Layer 4 of a small transformer language model trained on English Wikipedia (11 layers, counted from 0, width 128).
A neuron's activation on a vector x is SiLU(gate . x) times (in . x), where the dot is the dot product.

Input weights of the MLP neurons that the questions are about. A number n stands for (n - 128) times 0.0055.
n4 gate: 111, 136, 109, 109, 126, 147, 108, 148, 90, 99, 125, 147, 124, 122, 93, 111, 130, 113, 95, 149, 145, 139, 152, 65, 108, 75, 107, 89, 170, 135, 95, 96, 204, 160, 114, 128, 44, 91, 101, 142, 118, 128, 139, 101, 123, 187, 86, 97, 155, 133, 162, 66, 117, 144, 63, 200, 98, 154, 101, 100, 131, 151, 97, 200, 87, 82, 140, 125, 117, 83, 109, 140, 202, 85, 176, 97, 127, 110, 157, 179, 76, 132, 142, 70, 112, 77, 144, 137, 114, 123, 131, 142, 147, 125, 96, 178, 92, 153, 148, 143, 55, 131, 145, 134, 112, 150, 113, 100, 98, 161, 106, 133, 173, 113, 134, 121, 176, 92, 96, 84, 119, 109, 95, 141, 79, 136, 145, 91
n153 gate: 121, 140, 128, 163, 148, 157, 126, 189, 129, 135, 85, 118, 152, 126, 179, 150, 122, 125, 101, 191, 131, 176, 119, 145, 168, 133, 100, 124, 106, 125, 93, 198, 243, 117, 135, 119, 155, 106, 74, 145, 89, 49, 106, 115, 138, 160, 26, 136, 33, 99, 169, 122, 213, 162, 160, 126, 204, 173, 107, 66, 158, 127, 131, 82, 113, 188, 120, 125, 140, 91, 171, 130, 142, 71, 142, 154, 115, 98, 152, 150, 155, 143, 55, 119, 118, 80, 128, 172, 186, 152, 138, 164, 200, 174, 98, 180, 90, 105, 119, 133, 169, 119, 130, 147, 98, 105, 123, 162, 148, 72, 104, 112, 145, 126, 131, 141, 114, 152, 152, 148, 121, 161, 106, 146, 112, 110, 123, 161
n197 gate: 178, 89, 157, 106, 85, 139, 126, 98, 172, 111, 158, 77, 107, 122, 111, 93, 141, 178, 197, 95, 164, 91, 88, 132, 133, 129, 143, 95, 82, 99, 165, 102, 178, 105, 121, 114, 75, 100, 95, 113, 173, 103, 124, 126, 159, 159, 49, 125, 152, 158, 154, 52, 156, 144, 115, 93, 84, 147, 136, 153, 114, 135, 135, 105, 157, 155, 105, 130, 108, 157, 76, 203, 134, 116, 155, 128, 119, 135, 131, 190, 132, 122, 105, 209, 79, 154, 147, 161, 156, 169, 86, 78, 149, 83, 123, 124, 143, 143, 191, 94, 110, 136, 157, 103, 127, 47, 100, 217, 149, 172, 170, 139, 114, 94, 136, 106, 91, 140, 98, 167, 169, 142, 122, 115, 115, 159, 175, 92
n329 gate: 136, 186, 66, 156, 116, 156, 138, 94, 114, 168, 117, 152, 156, 119, 206, 121, 152, 182, 130, 74, 146, 179, 141, 132, 160, 131, 173, 131, 122, 137, 150, 180, 142, 149, 106, 132, 100, 158, 183, 138, 172, 107, 101, 81, 127, 159, 157, 132, 116, 114, 187, 195, 157, 133, 193, 131, 95, 186, 120, 93, 127, 140, 110, 175, 116, 139, 142, 164, 127, 116, 204, 173, 169, 126, 149, 168, 119, 84, 133, 154, 98, 139, 94, 87, 93, 148, 112, 172, 151, 143, 95, 80, 179, 82, 115, 145, 206, 69, 166, 137, 115, 183, 121, 114, 162, 89, 167, 93, 161, 126, 181, 175, 137, 79, 126, 48, 67, 135, 153, 79, 145, 119, 158, 149, 106, 139, 83, 149
n334 gate: 166, 112, 99, 187, 160, 162, 101, 88, 107, 152, 146, 127, 158, 152, 134, 90, 118, 135, 152, 94, 134, 149, 143, 67, 108, 101, 135, 156, 72, 122, 136, 149, 142, 120, 67, 173, 111, 97, 143, 166, 150, 59, 193, 106, 122, 214, 124, 109, 154, 109, 120, 111, 142, 115, 126, 139, 144, 143, 115, 170, 149, 167, 122, 116, 35, 144, 70, 73, 185, 155, 103, 164, 162, 77, 92, 144, 107, 136, 144, 104, 159, 90, 123, 135, 110, 132, 138, 105, 174, 189, 103, 128, 120, 128, 145, 139, 135, 99, 139, 152, 132, 136, 154, 173, 114, 49, 171, 165, 161, 83, 151, 92, 140, 124, 218, 78, 154, 101, 90, 152, 138, 141, 121, 134, 119, 89, 136, 116
n373 gate: 113, 141, 157, 160, 102, 120, 124, 95, 21, 140, 120, 151, 96, 101, 139, 119, 104, 135, 157, 93, 159, 74, 103, 89, 130, 88, 134, 111, 137, 117, 152, 166, 145, 143, 141, 125, 157, 165, 149, 87, 153, 104, 82, 109, 152, 130, 143, 107, 59, 139, 162, 103, 201, 158, 108, 124, 102, 127, 163, 158, 109, 98, 128, 113, 108, 163, 128, 113, 192, 128, 198, 87, 133, 163, 191, 150, 141, 170, 131, 163, 160, 158, 109, 81, 52, 55, 151, 118, 156, 70, 109, 155, 125, 121, 89, 87, 140, 78, 165, 172, 88, 158, 168, 56, 98, 132, 109, 145, 136, 124, 74, 137, 176, 94, 179, 87, 193, 100, 134, 123, 152, 131, 103, 183, 96, 156, 137, 97
n408 gate: 153, 155, 158, 141, 60, 99, 152, 91, 108, 85, 143, 125, 143, 56, 116, 106, 185, 147, 115, 104, 144, 169, 85, 116, 60, 94, 93, 68, 149, 132, 115, 176, 118, 134, 178, 144, 91, 119, 142, 102, 133, 87, 216, 96, 145, 51, 114, 159, 110, 132, 144, 167, 172, 136, 102, 182, 147, 113, 99, 155, 72, 159, 131, 136, 106, 111, 115, 153, 98, 108, 100, 151, 175, 146, 118, 143, 104, 79, 117, 110, 177, 171, 145, 189, 125, 133, 162, 152, 96, 103, 116, 117, 164, 126, 120, 60, 155, 175, 126, 61, 190, 166, 138, 172, 159, 115, 157, 106, 60, 132, 130, 107, 95, 155, 120, 80, 117, 205, 89, 145, 138, 162, 83, 119, 108, 167, 126, 116
n4 in: 182, 127, 107, 93, 148, 114, 93, 92, 116, 79, 139, 149, 155, 149, 231, 120, 128, 174, 125, 111, 129, 143, 171, 90, 161, 196, 95, 103, 98, 94, 102, 76, 148, 121, 134, 154, 128, 134, 156, 183, 162, 63, 133, 84, 91, 112, 78, 172, 84, 116, 128, 90, 157, 104, 111, 154, 146, 144, 183, 115, 125, 117, 128, 177, 137, 70, 103, 83, 131, 183, 97, 95, 109, 124, 6, 91, 156, 148, 116, 207, 61, 141, 163, 87, 134, 156, 111, 115, 105, 82, 116, 155, 135, 109, 29, 133, 152, 145, 157, 161, 128, 146, 143, 145, 108, 126, 131, 126, 185, 73, 54, 176, 179, 111, 205, 82, 130, 129, 209, 93, 132, 103, 163, 149, 60, 85, 158, 107
n153 in: 86, 155, 172, 152, 174, 90, 88, 143, 125, 106, 73, 134, 98, 140, 157, 115, 98, 214, 157, 163, 102, 157, 120, 138, 39, 114, 123, 77, 179, 122, 112, 131, 157, 99, 135, 97, 121, 159, 138, 108, 106, 111, 182, 88, 168, 113, 156, 71, 196, 214, 99, 101, 195, 165, 119, 197, 79, 195, 182, 133, 79, 115, 73, 102, 74, 121, 137, 97, 141, 122, 101, 150, 151, 162, 111, 89, 143, 114, 147, 95, 140, 181, 150, 94, 75, 99, 150, 150, 193, 89, 109, 145, 120, 131, 152, 49, 172, 142, 159, 160, 168, 227, 179, 134, 138, 135, 100, 107, 179, 122, 101, 125, 125, 193, 126, 47, 119, 163, 140, 105, 111, 121, 112, 114, 105, 160, 182, 139
n197 in: 134, 115, 158, 113, 157, 104, 119, 137, 171, 85, 186, 156, 117, 138, 158, 141, 102, 103, 151, 117, 143, 153, 114, 106, 144, 134, 144, 189, 149, 99, 123, 158, 156, 99, 105, 115, 171, 117, 141, 138, 103, 123, 151, 146, 176, 83, 153, 137, 96, 164, 135, 131, 134, 79, 171, 87, 56, 149, 107, 213, 88, 109, 119, 114, 89, 134, 163, 47, 170, 124, 125, 214, 131, 98, 96, 100, 109, 90, 135, 62, 136, 106, 169, 149, 148, 137, 93, 62, 58, 95, 96, 33, 107, 159, 109, 104, 133, 139, 151, 164, 129, 113, 197, 165, 110, 191, 90, 142, 155, 121, 173, 108, 134, 117, 84, 206, 146, 112, 80, 147, 105, 173, 115, 91, 135, 136, 131, 137
n329 in: 118, 90, 66, 98, 215, 91, 123, 151, 149, 155, 92, 205, 106, 120, 94, 88, 99, 120, 122, 139, 143, 154, 129, 85, 81, 130, 191, 86, 139, 121, 155, 157, 76, 200, 118, 114, 93, 72, 102, 224, 211, 88, 208, 217, 165, 163, 160, 123, 160, 122, 89, 128, 153, 142, 108, 136, 151, 111, 145, 151, 72, 183, 149, 126, 80, 137, 139, 106, 122, 117, 128, 52, 68, 106, 139, 125, 113, 179, 104, 97, 132, 131, 117, 157, 59, 123, 151, 136, 193, 145, 145, 85, 119, 135, 150, 122, 96, 117, 125, 110, 150, 140, 77, 138, 105, 116, 100, 180, 110, 133, 108, 72, 116, 166, 156, 108, 82, 122, 99, 106, 96, 171, 125, 134, 152, 161, 133, 189
n334 in: 138, 88, 110, 149, 144, 139, 106, 129, 157, 175, 133, 165, 124, 109, 140, 92, 116, 174, 92, 152, 166, 182, 90, 91, 96, 95, 48, 96, 161, 129, 72, 120, 80, 143, 110, 124, 145, 138, 92, 107, 127, 135, 111, 217, 170, 163, 123, 73, 165, 152, 163, 140, 79, 173, 154, 102, 161, 122, 110, 125, 115, 151, 163, 147, 91, 161, 139, 150, 170, 74, 125, 115, 133, 173, 138, 123, 196, 119, 155, 128, 87, 166, 141, 118, 163, 129, 148, 141, 133, 109, 106, 73, 153, 99, 115, 128, 151, 134, 165, 180, 117, 125, 96, 124, 87, 119, 77, 156, 55, 90, 78, 146, 79, 111, 108, 123, 83, 168, 112, 120, 152, 121, 152, 128, 161, 164, 117, 142
n373 in: 84, 108, 76, 131, 152, 144, 105, 111, 139, 99, 154, 97, 161, 129, 146, 166, 80, 161, 99, 114, 110, 171, 134, 65, 94, 57, 116, 154, 131, 121, 107, 121, 116, 140, 137, 109, 155, 167, 140, 101, 104, 174, 160, 154, 141, 46, 149, 143, 173, 125, 162, 113, 127, 123, 186, 55, 155, 9, 96, 109, 141, 176, 90, 135, 137, 136, 159, 72, 187, 147, 97, 159, 139, 107, 115, 91, 186, 124, 101, 124, 94, 164, 97, 145, 66, 115, 96, 117, 89, 127, 105, 111, 165, 198, 207, 159, 132, 123, 105, 160, 158, 158, 91, 134, 119, 153, 103, 103, 85, 121, 144, 110, 76, 174, 172, 60, 123, 131, 54, 128, 144, 138, 152, 82, 77, 167, 121, 161
n408 in: 113, 170, 119, 177, 171, 170, 177, 59, 157, 157, 132, 187, 114, 149, 140, 151, 82, 189, 111, 97, 95, 174, 133, 157, 189, 101, 110, 137, 110, 143, 96, 131, 148, 103, 121, 121, 147, 214, 143, 133, 144, 160, 108, 149, 80, 214, 159, 223, 137, 109, 123, 139, 136, 159, 99, 75, 157, 213, 127, 177, 193, 152, 113, 154, 130, 128, 150, 70, 144, 100, 131, 220, 121, 102, 63, 106, 194, 99, 225, 70, 111, 89, 72, 191, 117, 152, 106, 122, 115, 111, 138, 77, 127, 122, 138, 186, 119, 131, 144, 130, 203, 110, 151, 88, 55, 121, 137, 120, 107, 135, 103, 103, 178, 81, 73, 120, 126, 125, 146, 114, 155, 45, 156, 157, 109, 182, 99, 139

Each question shows a token from some text and the vector x that enters the MLP there. A number n stands for (n - 128) times 0.075.

"1": 110, 88, 130, 153, 127, 102, 143, 114, 151, 116, 156, 133, 107, 160, 88, 139, 170, 116, 104, 139, 143, 102, 120, 116, 152, 80, 72, 132, 120, 80, 131, 118, 108, 131, 102, 152, 158, 145, 126, 128, 102, 128, 96, 84, 168, 121, 116, 130, 133, 140, 105, 143, 110, 132, 125, 143, 138, 123, 142, 132, 122, 107, 121, 144, 127, 96, 180, 133, 124, 146, 106, 133, 151, 148, 141, 124, 87, 169, 111, 111, 150, 143, 155, 144, 123, 105, 102, 142, 130, 146, 104, 139, 100, 86, 125, 139, 127, 137, 149, 153, 104, 136, 125, 106, 118, 110, 122, 93, 129, 91, 114, 138, 129, 127, 99, 138, 112, 122, 113, 134, 102, 135, 103, 134, 69, 109, 118, 141
The neuron with the highest activation: n408

"ect": 117, 71, 155, 131, 130, 120, 135, 136, 132, 135, 129, 102, 114, 146, 106, 105, 150, 140, 131, 126, 126, 121, 136, 104, 114, 103, 123, 127, 159, 109, 128, 112, 103, 126, 109, 125, 154, 162, 137, 169, 102, 118, 86, 171, 135, 124, 161, 150, 123, 124, 135, 125, 110, 108, 144, 99, 150, 104, 122, 139, 97, 168, 100, 115, 157, 100, 121, 109, 135, 180, 109, 136, 124, 103, 138, 127, 123, 153, 128, 155, 142, 133, 107, 131, 102, 106, 113, 110, 137, 145, 90, 113, 89, 123, 117, 129, 165, 93, 123, 127, 128, 141, 140, 170, 127, 129, 105, 127, 189, 135, 126, 119, 196, 91, 103, 164, 130, 130, 143, 137, 88, 117, 132, 87, 93, 157, 146, 173
The most active neuron and its activation: n197, at about 15

"ale": 80, 93, 146, 121, 128, 128, 148, 128, 119, 131, 67, 151, 73, 105, 111, 151, 88, 174, 135, 117, 149, 162, 116, 143, 136, 145, 143, 149, 102, 126, 108, 109, 89, 106, 145, 92, 163, 166, 146, 141, 111, 131, 137, 146, 142, 120, 115, 77, 127, 129, 145, 147, 151, 120, 123, 107, 157, 141, 111, 92, 174, 129, 116, 127, 112, 147, 128, 113, 107, 119, 73, 128, 93, 136, 141, 163, 152, 97, 103, 161, 123, 128, 117, 150, 110, 149, 101, 132, 164, 131, 104, 146, 140, 114, 104, 167, 136, 90, 142, 127, 85, 132, 123, 130, 90, 115, 136, 138, 142, 142, 62, 151, 140, 137, 110, 166, 139, 130, 154, 155, 115, 113, 105, 64, 112, 198, 123, 135
The neuron with the highest activation: n153

" O": 85, 76, 83, 156, 122, 152, 162, 118, 139, 141, 164, 150, 122, 170, 132, 142, 157, 95, 119, 165, 148, 159, 104, 148, 130, 97, 158, 143, 101, 122, 128, 133, 117, 95, 136, 111, 158, 153, 168, 114, 161, 159, 118, 127, 142, 139, 139, 105, 122, 98, 120, 184, 110, 132, 86, 111, 154, 137, 135, 166, 136, 154, 128, 135, 159, 93, 173, 148, 134, 147, 69, 128, 128, 115, 124, 131, 89, 117, 114, 127, 112, 119, 79, 90, 135, 113, 141, 174, 98, 184, 79, 136, 84, 68, 114, 175, 154, 99, 123, 132, 112, 116, 135, 153, 117, 136, 104, 125, 123, 107, 108, 149, 147, 141, 132, 121, 62, 150, 116, 93, 106, 140, 90, 77, 116, 142, 140, 146
The neuron with the highest activation: n329

"e": 67, 94, 147, 169, 89, 131, 116, 138, 124, 155, 156, 132, 92, 127, 98, 127, 149, 133, 102, 114, 153, 105, 105, 152, 125, 103, 106, 115, 126, 138, 111, 108, 101, 143, 121, 154, 149, 137, 104, 131, 98, 116, 130, 136, 135, 106, 138, 159, 125, 135, 121, 163, 107, 134, 82, 138, 119, 175, 98, 157, 146, 126, 124, 97, 130, 110, 131, 134, 135, 141, 131, 160, 123, 159, 137, 163, 120, 128, 111, 123, 130, 105, 99, 153, 118, 131, 134, 174, 147, 159, 87, 131, 90, 119, 105, 155, 174, 120, 139, 144, 138, 99, 145, 149, 111, 147, 123, 137, 149, 134, 87, 166, 134, 146, 97, 168, 128, 134, 113, 130, 106, 127, 152, 52, 77, 151, 119, 175
The neuron with the highest activation: n408

" of": 100, 77, 135, 150, 94, 99, 138, 156, 111, 122, 139, 143, 96, 160, 109, 127, 155, 127, 143, 173, 101, 99, 109, 145, 131, 97, 119, 103, 143, 116, 110, 112, 124, 114, 109, 147, 152, 138, 143, 155, 127, 112, 116, 123, 132, 126, 105, 126, 137, 110, 148, 163, 102, 101, 102, 144, 123, 142, 93, 123, 156, 157, 145, 118, 146, 78, 152, 153, 130, 149, 111, 124, 99, 149, 125, 154, 98, 142, 116, 143, 135, 112, 131, 172, 140, 107, 125, 123, 149, 153, 99, 124, 84, 97, 109, 136, 155, 106, 132, 137, 154, 159, 135, 163, 143, 142, 130, 145, 152, 148, 75, 152, 147, 143, 120, 172, 111, 134, 124, 96, 82, 109, 120, 102, 53, 158, 126, 140
Which three neurons fire most, strongest first? n373, n4, n334

"V": 84, 131, 85, 151, 109, 144, 168, 81, 145, 133, 113, 166, 94, 168, 151, 140, 156, 124, 142, 137, 159, 138, 96, 132, 98, 116, 136, 95, 112, 122, 111, 104, 138, 117, 120, 138, 141, 139, 128, 91, 140, 129, 59, 117, 182, 121, 141, 119, 129, 126, 114, 147, 116, 151, 64, 107, 158, 142, 150, 152, 140, 162, 95, 132, 141, 96, 150, 138, 127, 133, 101, 175, 128, 156, 110, 185, 91, 157, 134, 123, 152, 154, 121, 101, 121, 116, 123, 127, 125, 164, 106, 144, 117, 95, 148, 151, 143, 81, 112, 151, 143, 114, 116, 150, 115, 129, 126, 127, 180, 103, 121, 132, 138, 128, 121, 164, 100, 156, 81, 87, 95, 153, 125, 68, 96, 166, 149, 178
The neuron with the highest activation: n329

" Min": 141, 65, 86, 114, 107, 147, 162, 150, 121, 114, 133, 145, 131, 165, 143, 99, 153, 107, 98, 166, 173, 119, 106, 167, 126, 80, 128, 153, 117, 123, 122, 102, 97, 132, 142, 121, 172, 143, 156, 139, 132, 155, 108, 118, 120, 97, 156, 81, 144, 60, 117, 166, 129, 134, 107, 130, 139, 138, 130, 157, 104, 148, 106, 91, 162, 123, 127, 118, 127, 132, 113, 139, 134, 67, 126, 148, 67, 150, 169, 144, 159, 144, 122, 128, 113, 130, 111, 110, 107, 84, 96, 166, 87, 73, 129, 160, 147, 99, 132, 122, 120, 98, 103, 149, 91, 96, 106, 111, 157, 82, 100, 152, 135, 125, 114, 129, 80, 124, 126, 117, 76, 172, 105, 108, 104, 141, 147, 141
Which three neurons fire most, strongest first? n153, n408, n373

" was": 118, 88, 148, 139, 135, 83, 153, 145, 114, 128, 95, 163, 85, 151, 140, 101, 114, 141, 136, 168, 108, 110, 86, 169, 128, 140, 139, 87, 106, 111, 131, 131, 111, 105, 155, 162, 159, 139, 138, 175, 122, 171, 114, 124, 162, 121, 110, 152, 155, 121, 135, 127, 126, 79, 128, 125, 166, 152, 55, 135, 161, 145, 122, 111, 138, 122, 162, 125, 136, 137, 130, 124, 132, 137, 113, 117, 129, 148, 72, 113, 121, 110, 131, 112, 129, 134, 138, 127, 110, 177, 74, 129, 128, 120, 78, 153, 130, 77, 127, 144, 145, 116, 135, 159, 121, 140, 141, 139, 155, 107, 97, 146, 143, 132, 135, 122, 141, 137, 110, 147, 98, 136, 116, 60, 87, 173, 123, 135
The neuron with the highest activation: n153

"B": 126, 79, 129, 162, 153, 147, 127, 129, 144, 108, 126, 158, 121, 136, 151, 126, 115, 134, 118, 115, 112, 122, 137, 132, 125, 102, 128, 144, 111, 109, 154, 131, 85, 134, 75, 151, 122, 117, 135, 113, 134, 128, 75, 148, 168, 91, 102, 128, 174, 107, 131, 168, 110, 111, 124, 117, 160, 84, 150, 105, 114, 142, 106, 129, 107, 135, 117, 136, 81, 154, 143, 113, 149, 120, 137, 121, 80, 164, 161, 113, 144, 151, 121, 111, 126, 144, 122, 144, 130, 142, 123, 134, 69, 129, 144, 181, 137, 137, 130, 125, 111, 142, 106, 137, 97, 115, 151, 163, 126, 110, 86, 82, 166, 118, 94, 155, 102, 159, 103, 92, 102, 122, 137, 115, 119, 157, 138, 150
The neuron with the highest activation: n334

"im": 118, 76, 101, 155, 98, 91, 143, 120, 135, 146, 152, 114, 106, 191, 144, 139, 129, 142, 122, 145, 138, 133, 100, 113, 116, 118, 115, 186, 140, 111, 119, 99, 102, 139, 105, 115, 126, 157, 119, 100, 128, 132, 121, 90, 135, 119, 126, 131, 137, 107, 128, 142, 120, 123, 137, 148, 167, 122, 98, 169, 133, 116, 119, 127, 160, 87, 182, 134, 107, 143, 126, 137, 153, 101, 147, 142, 107, 139, 145, 143, 147, 147, 104, 116, 119, 121, 87, 97, 166, 141, 90, 106, 84, 137, 174, 144, 116, 95, 98, 138, 140, 136, 103, 168, 138, 128, 153, 109, 138, 164, 125, 131, 153, 134, 123, 147, 114, 121, 153, 99, 92, 130, 161, 87, 130, 126, 123, 155
The neuron with the highest activation: n4

"at": 132, 77, 115, 162, 93, 115, 110, 129, 87, 139, 107, 156, 136, 157, 155, 89, 162, 108, 88, 175, 147, 99, 123, 149, 136, 100, 148, 124, 110, 77, 145, 119, 98, 118, 82, 141, 115, 108, 118, 113, 106, 140, 134, 121, 147, 112, 114, 113, 151, 120, 122, 137, 105, 167, 131, 131, 145, 148, 122, 121, 123, 165, 126, 116, 145, 83, 129, 120, 90, 163, 107, 142, 132, 100, 158, 139, 113, 141, 153, 113, 123, 166, 106, 92, 112, 120, 106, 104, 135, 118, 120, 124, 96, 144, 167, 105, 140, 134, 156, 110, 118, 141, 134, 152, 129, 168, 137, 116, 119, 77, 96, 91, 153, 128, 122, 119, 66, 116, 140, 159, 118, 133, 183, 128, 117, 176, 108, 171
Which three neurons fire most, strongest first? n334, n329, n197

" in": 77, 97, 137, 152, 125, 55, 148, 127, 150, 126, 124, 115, 119, 180, 119, 144, 105, 143, 110, 128, 132, 94, 147, 116, 116, 124, 116, 79, 129, 123, 120, 102, 101, 118, 137, 167, 162, 149, 139, 123, 117, 139, 132, 101, 119, 125, 119, 147, 157, 101, 143, 154, 105, 119, 125, 124, 122, 153, 93, 134, 131, 145, 137, 112, 149, 78, 117, 137, 137, 141, 109, 148, 134, 136, 135, 144, 127, 156, 123, 127, 144, 130, 118, 142, 169, 113, 143, 140, 134, 154, 146, 120, 127, 111, 115, 134, 153, 85, 104, 108, 149, 115, 161, 169, 115, 95, 126, 154, 135, 126, 92, 119, 160, 139, 127, 173, 82, 140, 143, 116, 112, 144, 114, 84, 102, 173, 148, 143
The neuron with the highest activation: n408

"ious": 121, 97, 145, 184, 111, 107, 162, 131, 126, 135, 150, 140, 141, 138, 94, 149, 138, 134, 119, 143, 145, 138, 88, 174, 120, 84, 138, 113, 98, 133, 116, 132, 99, 112, 134, 144, 160, 131, 121, 157, 129, 133, 111, 110, 100, 118, 122, 141, 132, 153, 78, 145, 96, 89, 121, 137, 109, 129, 136, 159, 172, 122, 111, 125, 117, 75, 97, 146, 123, 150, 114, 109, 107, 148, 125, 134, 75, 137, 111, 147, 158, 135, 133, 182, 119, 124, 91, 128, 161, 121, 113, 120, 103, 125, 109, 129, 169, 93, 131, 123, 121, 143, 123, 138, 103, 123, 127, 132, 128, 134, 107, 147, 165, 127, 114, 166, 105, 124, 139, 133, 106, 171, 129, 92, 69, 145, 130, 180
Which three neurons fire most, strongest first? n373, n334, n408

" Ar": 119, 72, 95, 152, 121, 120, 149, 101, 111, 113, 125, 149, 101, 170, 136, 103, 131, 98, 115, 131, 138, 109, 98, 156, 145, 112, 132, 102, 133, 78, 135, 117, 119, 128, 165, 174, 142, 133, 163, 127, 146, 149, 91, 153, 125, 115, 116, 94, 134, 59, 112, 177, 107, 132, 106, 148, 161, 127, 112, 158, 127, 154, 101, 138, 140, 98, 185, 144, 146, 149, 101, 124, 138, 126, 92, 153, 105, 155, 110, 126, 105, 142, 108, 104, 103, 141, 95, 141, 128, 64, 122, 139, 63, 83, 49, 176, 124, 92, 102, 88, 93, 118, 126, 137, 122, 118, 103, 122, 147, 78, 83, 129, 162, 129, 101, 81, 89, 100, 96, 100, 80, 152, 125, 77, 100, 103, 134, 155
Which two neurons fire most, strongest first? n4, n329

"ted": 90, 108, 142, 147, 108, 115, 148, 146, 147, 131, 132, 113, 115, 148, 105, 111, 141, 137, 121, 149, 117, 105, 101, 181, 126, 112, 106, 102, 112, 102, 121, 101, 94, 113, 132, 135, 167, 134, 120, 152, 134, 111, 92, 143, 85, 122, 124, 152, 98, 131, 128, 142, 144, 118, 105, 152, 150, 163, 105, 120, 147, 134, 150, 160, 127, 91, 126, 157, 84, 160, 107, 170, 93, 161, 118, 118, 90, 134, 103, 123, 148, 150, 128, 123, 117, 111, 141, 112, 158, 142, 84, 125, 113, 100, 124, 160, 146, 100, 154, 144, 144, 137, 152, 139, 115, 151, 104, 162, 157, 116, 93, 177, 186, 132, 109, 147, 116, 124, 148, 153, 113, 126, 122, 106, 67, 162, 107, 122
Which three neurons fire most, strongest first? n153, n329, n334

" res": 105, 77, 113, 163, 103, 108, 175, 144, 148, 137, 147, 135, 90, 145, 139, 118, 120, 131, 116, 125, 114, 118, 70, 148, 136, 95, 138, 125, 103, 110, 110, 121, 102, 141, 104, 154, 173, 139, 171, 128, 159, 163, 106, 85, 101, 67, 87, 105, 143, 98, 120, 114, 93, 96, 113, 174, 152, 161, 114, 167, 107, 135, 138, 148, 131, 109, 168, 130, 162, 139, 109, 177, 139, 129, 129, 139, 131, 165, 155, 113, 144, 132, 94, 105, 124, 88, 123, 120, 139, 127, 131, 120, 91, 96, 118, 117, 107, 127, 100, 140, 109, 102, 82, 164, 97, 127, 138, 101, 131, 106, 121, 100, 140, 140, 133, 119, 121, 161, 103, 107, 77, 133, 145, 62, 97, 159, 125, 163
The neuron with the highest activation: n408

"ec": 100, 63, 126, 154, 128, 135, 149, 115, 122, 140, 122, 112, 123, 165, 128, 102, 170, 89, 140, 89, 119, 129, 91, 88, 145, 131, 122, 170, 139, 97, 147, 116, 96, 123, 114, 103, 177, 154, 137, 135, 86, 121, 118, 140, 138, 109, 118, 113, 149, 121, 128, 176, 116, 111, 118, 106, 130, 120, 87, 134, 124, 151, 128, 121, 146, 86, 123, 142, 132, 161, 126, 132, 113, 134, 99, 143, 111, 188, 124, 115, 117, 138, 97, 147, 132, 109, 117, 122, 131, 148, 93, 115, 101, 114, 112, 100, 153, 133, 129, 135, 117, 158, 111, 193, 108, 128, 107, 128, 153, 117, 125, 125, 159, 104, 123, 129, 100, 131, 157, 138, 80, 136, 121, 87, 109, 149, 126, 179
The most active neuron and its activation: n334, at about 2.3

",": 89, 100, 149, 127, 129, 131, 150, 148, 152, 129, 105, 116, 87, 124, 133, 128, 139, 113, 130, 142, 132, 71, 134, 120, 113, 113, 139, 138, 125, 153, 120, 91, 127, 125, 113, 155, 170, 116, 162, 102, 110, 157, 126, 111, 133, 152, 125, 145, 157, 136, 115, 154, 110, 120, 127, 127, 126, 127, 160, 120, 135, 171, 139, 158, 112, 107, 125, 130, 136, 160, 146, 114, 117, 168, 133, 105, 125, 129, 115, 136, 156, 138, 116, 133, 124, 133, 136, 134, 118, 118, 129, 150, 117, 122, 96, 154, 126, 108, 114, 113, 128, 135, 131, 179, 91, 172, 157, 116, 163, 140, 123, 133, 144, 188, 129, 157, 119, 116, 137, 114, 119, 128, 120, 115, 112, 156, 135, 131
Which three neurons fire most, strongest first? n334, n373, n408

"H": 49, 93, 124, 143, 179, 182, 161, 124, 137, 137, 71, 122, 82, 141, 142, 149, 156, 108, 150, 99, 118, 141, 134, 166, 67, 78, 107, 109, 118, 163, 170, 112, 89, 142, 128, 168, 136, 139, 154, 84, 114, 144, 127, 107, 140, 135, 121, 123, 149, 129, 142, 140, 130, 118, 128, 127, 161, 149, 172, 123, 119, 128, 126, 150, 117, 86, 138, 141, 100, 150, 169, 99, 124, 149, 115, 147, 87, 152, 117, 119, 144, 159, 153, 134, 142, 101, 149, 148, 119, 146, 137, 137, 99, 153, 120, 150, 133, 128, 118, 86, 150, 153, 106, 119, 114, 108, 124, 145, 164, 103, 109, 108, 155, 145, 104, 154, 126, 146, 103, 99, 114, 144, 129, 104, 131, 156, 137, 100
The neuron with the highest activation: n4

" C": 131, 121, 111, 177, 192, 138, 142, 132, 144, 118, 117, 146, 122, 187, 160, 138, 136, 96, 161, 150, 133, 113, 75, 139, 109, 89, 140, 92, 126, 118, 108, 68, 96, 124, 106, 111, 146, 146, 148, 138, 138, 144, 115, 104, 136, 95, 111, 104, 136, 119, 120, 156, 89, 162, 87, 138, 137, 123, 123, 159, 157, 128, 107, 81, 147, 84, 168, 172, 123, 146, 105, 158, 123, 155, 119, 162, 116, 196, 103, 129, 165, 145, 132, 112, 106, 106, 100, 158, 106, 144, 133, 131, 108, 61, 54, 144, 137, 115, 109, 116, 150, 148, 151, 122, 111, 103, 95, 140, 167, 119, 114, 141, 130, 131, 128, 161, 90, 136, 86, 102, 94, 102, 152, 61, 97, 116, 145, 192
The neuron with the highest activation: n373

"2": 116, 120, 113, 151, 127, 138, 140, 118, 113, 117, 122, 157, 80, 138, 106, 111, 122, 127, 130, 154, 138, 151, 131, 136, 145, 120, 82, 109, 135, 128, 133, 128, 109, 158, 52, 138, 167, 102, 137, 147, 137, 133, 112, 115, 162, 104, 143, 120, 118, 109, 144, 131, 111, 147, 121, 132, 125, 139, 149, 141, 139, 104, 133, 130, 148, 125, 162, 125, 107, 147, 104, 124, 136, 141, 123, 120, 127, 139, 120, 137, 117, 132, 135, 135, 154, 97, 149, 151, 136, 109, 89, 134, 78, 119, 92, 138, 157, 148, 108, 125, 109, 113, 115, 116, 137, 142, 117, 90, 106, 115, 135, 138, 140, 117, 111, 130, 90, 102, 163, 114, 101, 141, 147, 64, 98, 174, 95, 139
The most active neuron and its activation: n4, at about 2.5

"ternational": 121, 93, 106, 161, 113, 178, 174, 147, 140, 129, 127, 168, 126, 141, 106, 119, 116, 166, 156, 147, 105, 131, 106, 143, 96, 125, 103, 142, 105, 128, 127, 99, 128, 140, 115, 143, 150, 134, 145, 170, 130, 121, 122, 135, 138, 113, 149, 121, 125, 149, 120, 172, 110, 103, 117, 129, 174, 145, 126, 129, 158, 107, 92, 134, 121, 131, 133, 127, 120, 159, 63, 153, 136, 128, 117, 124, 84, 145, 123, 120, 139, 144, 146, 129, 110, 151, 127, 132, 153, 81, 106, 103, 131, 88, 97, 123, 129, 105, 116, 116, 88, 136, 111, 137, 110, 93, 137, 134, 144, 116, 130, 62, 174, 106, 118, 133, 115, 106, 174, 142, 139, 165, 125, 62, 54, 136, 126, 121
Which three neurons fire most, strongest first? n197, n329, n373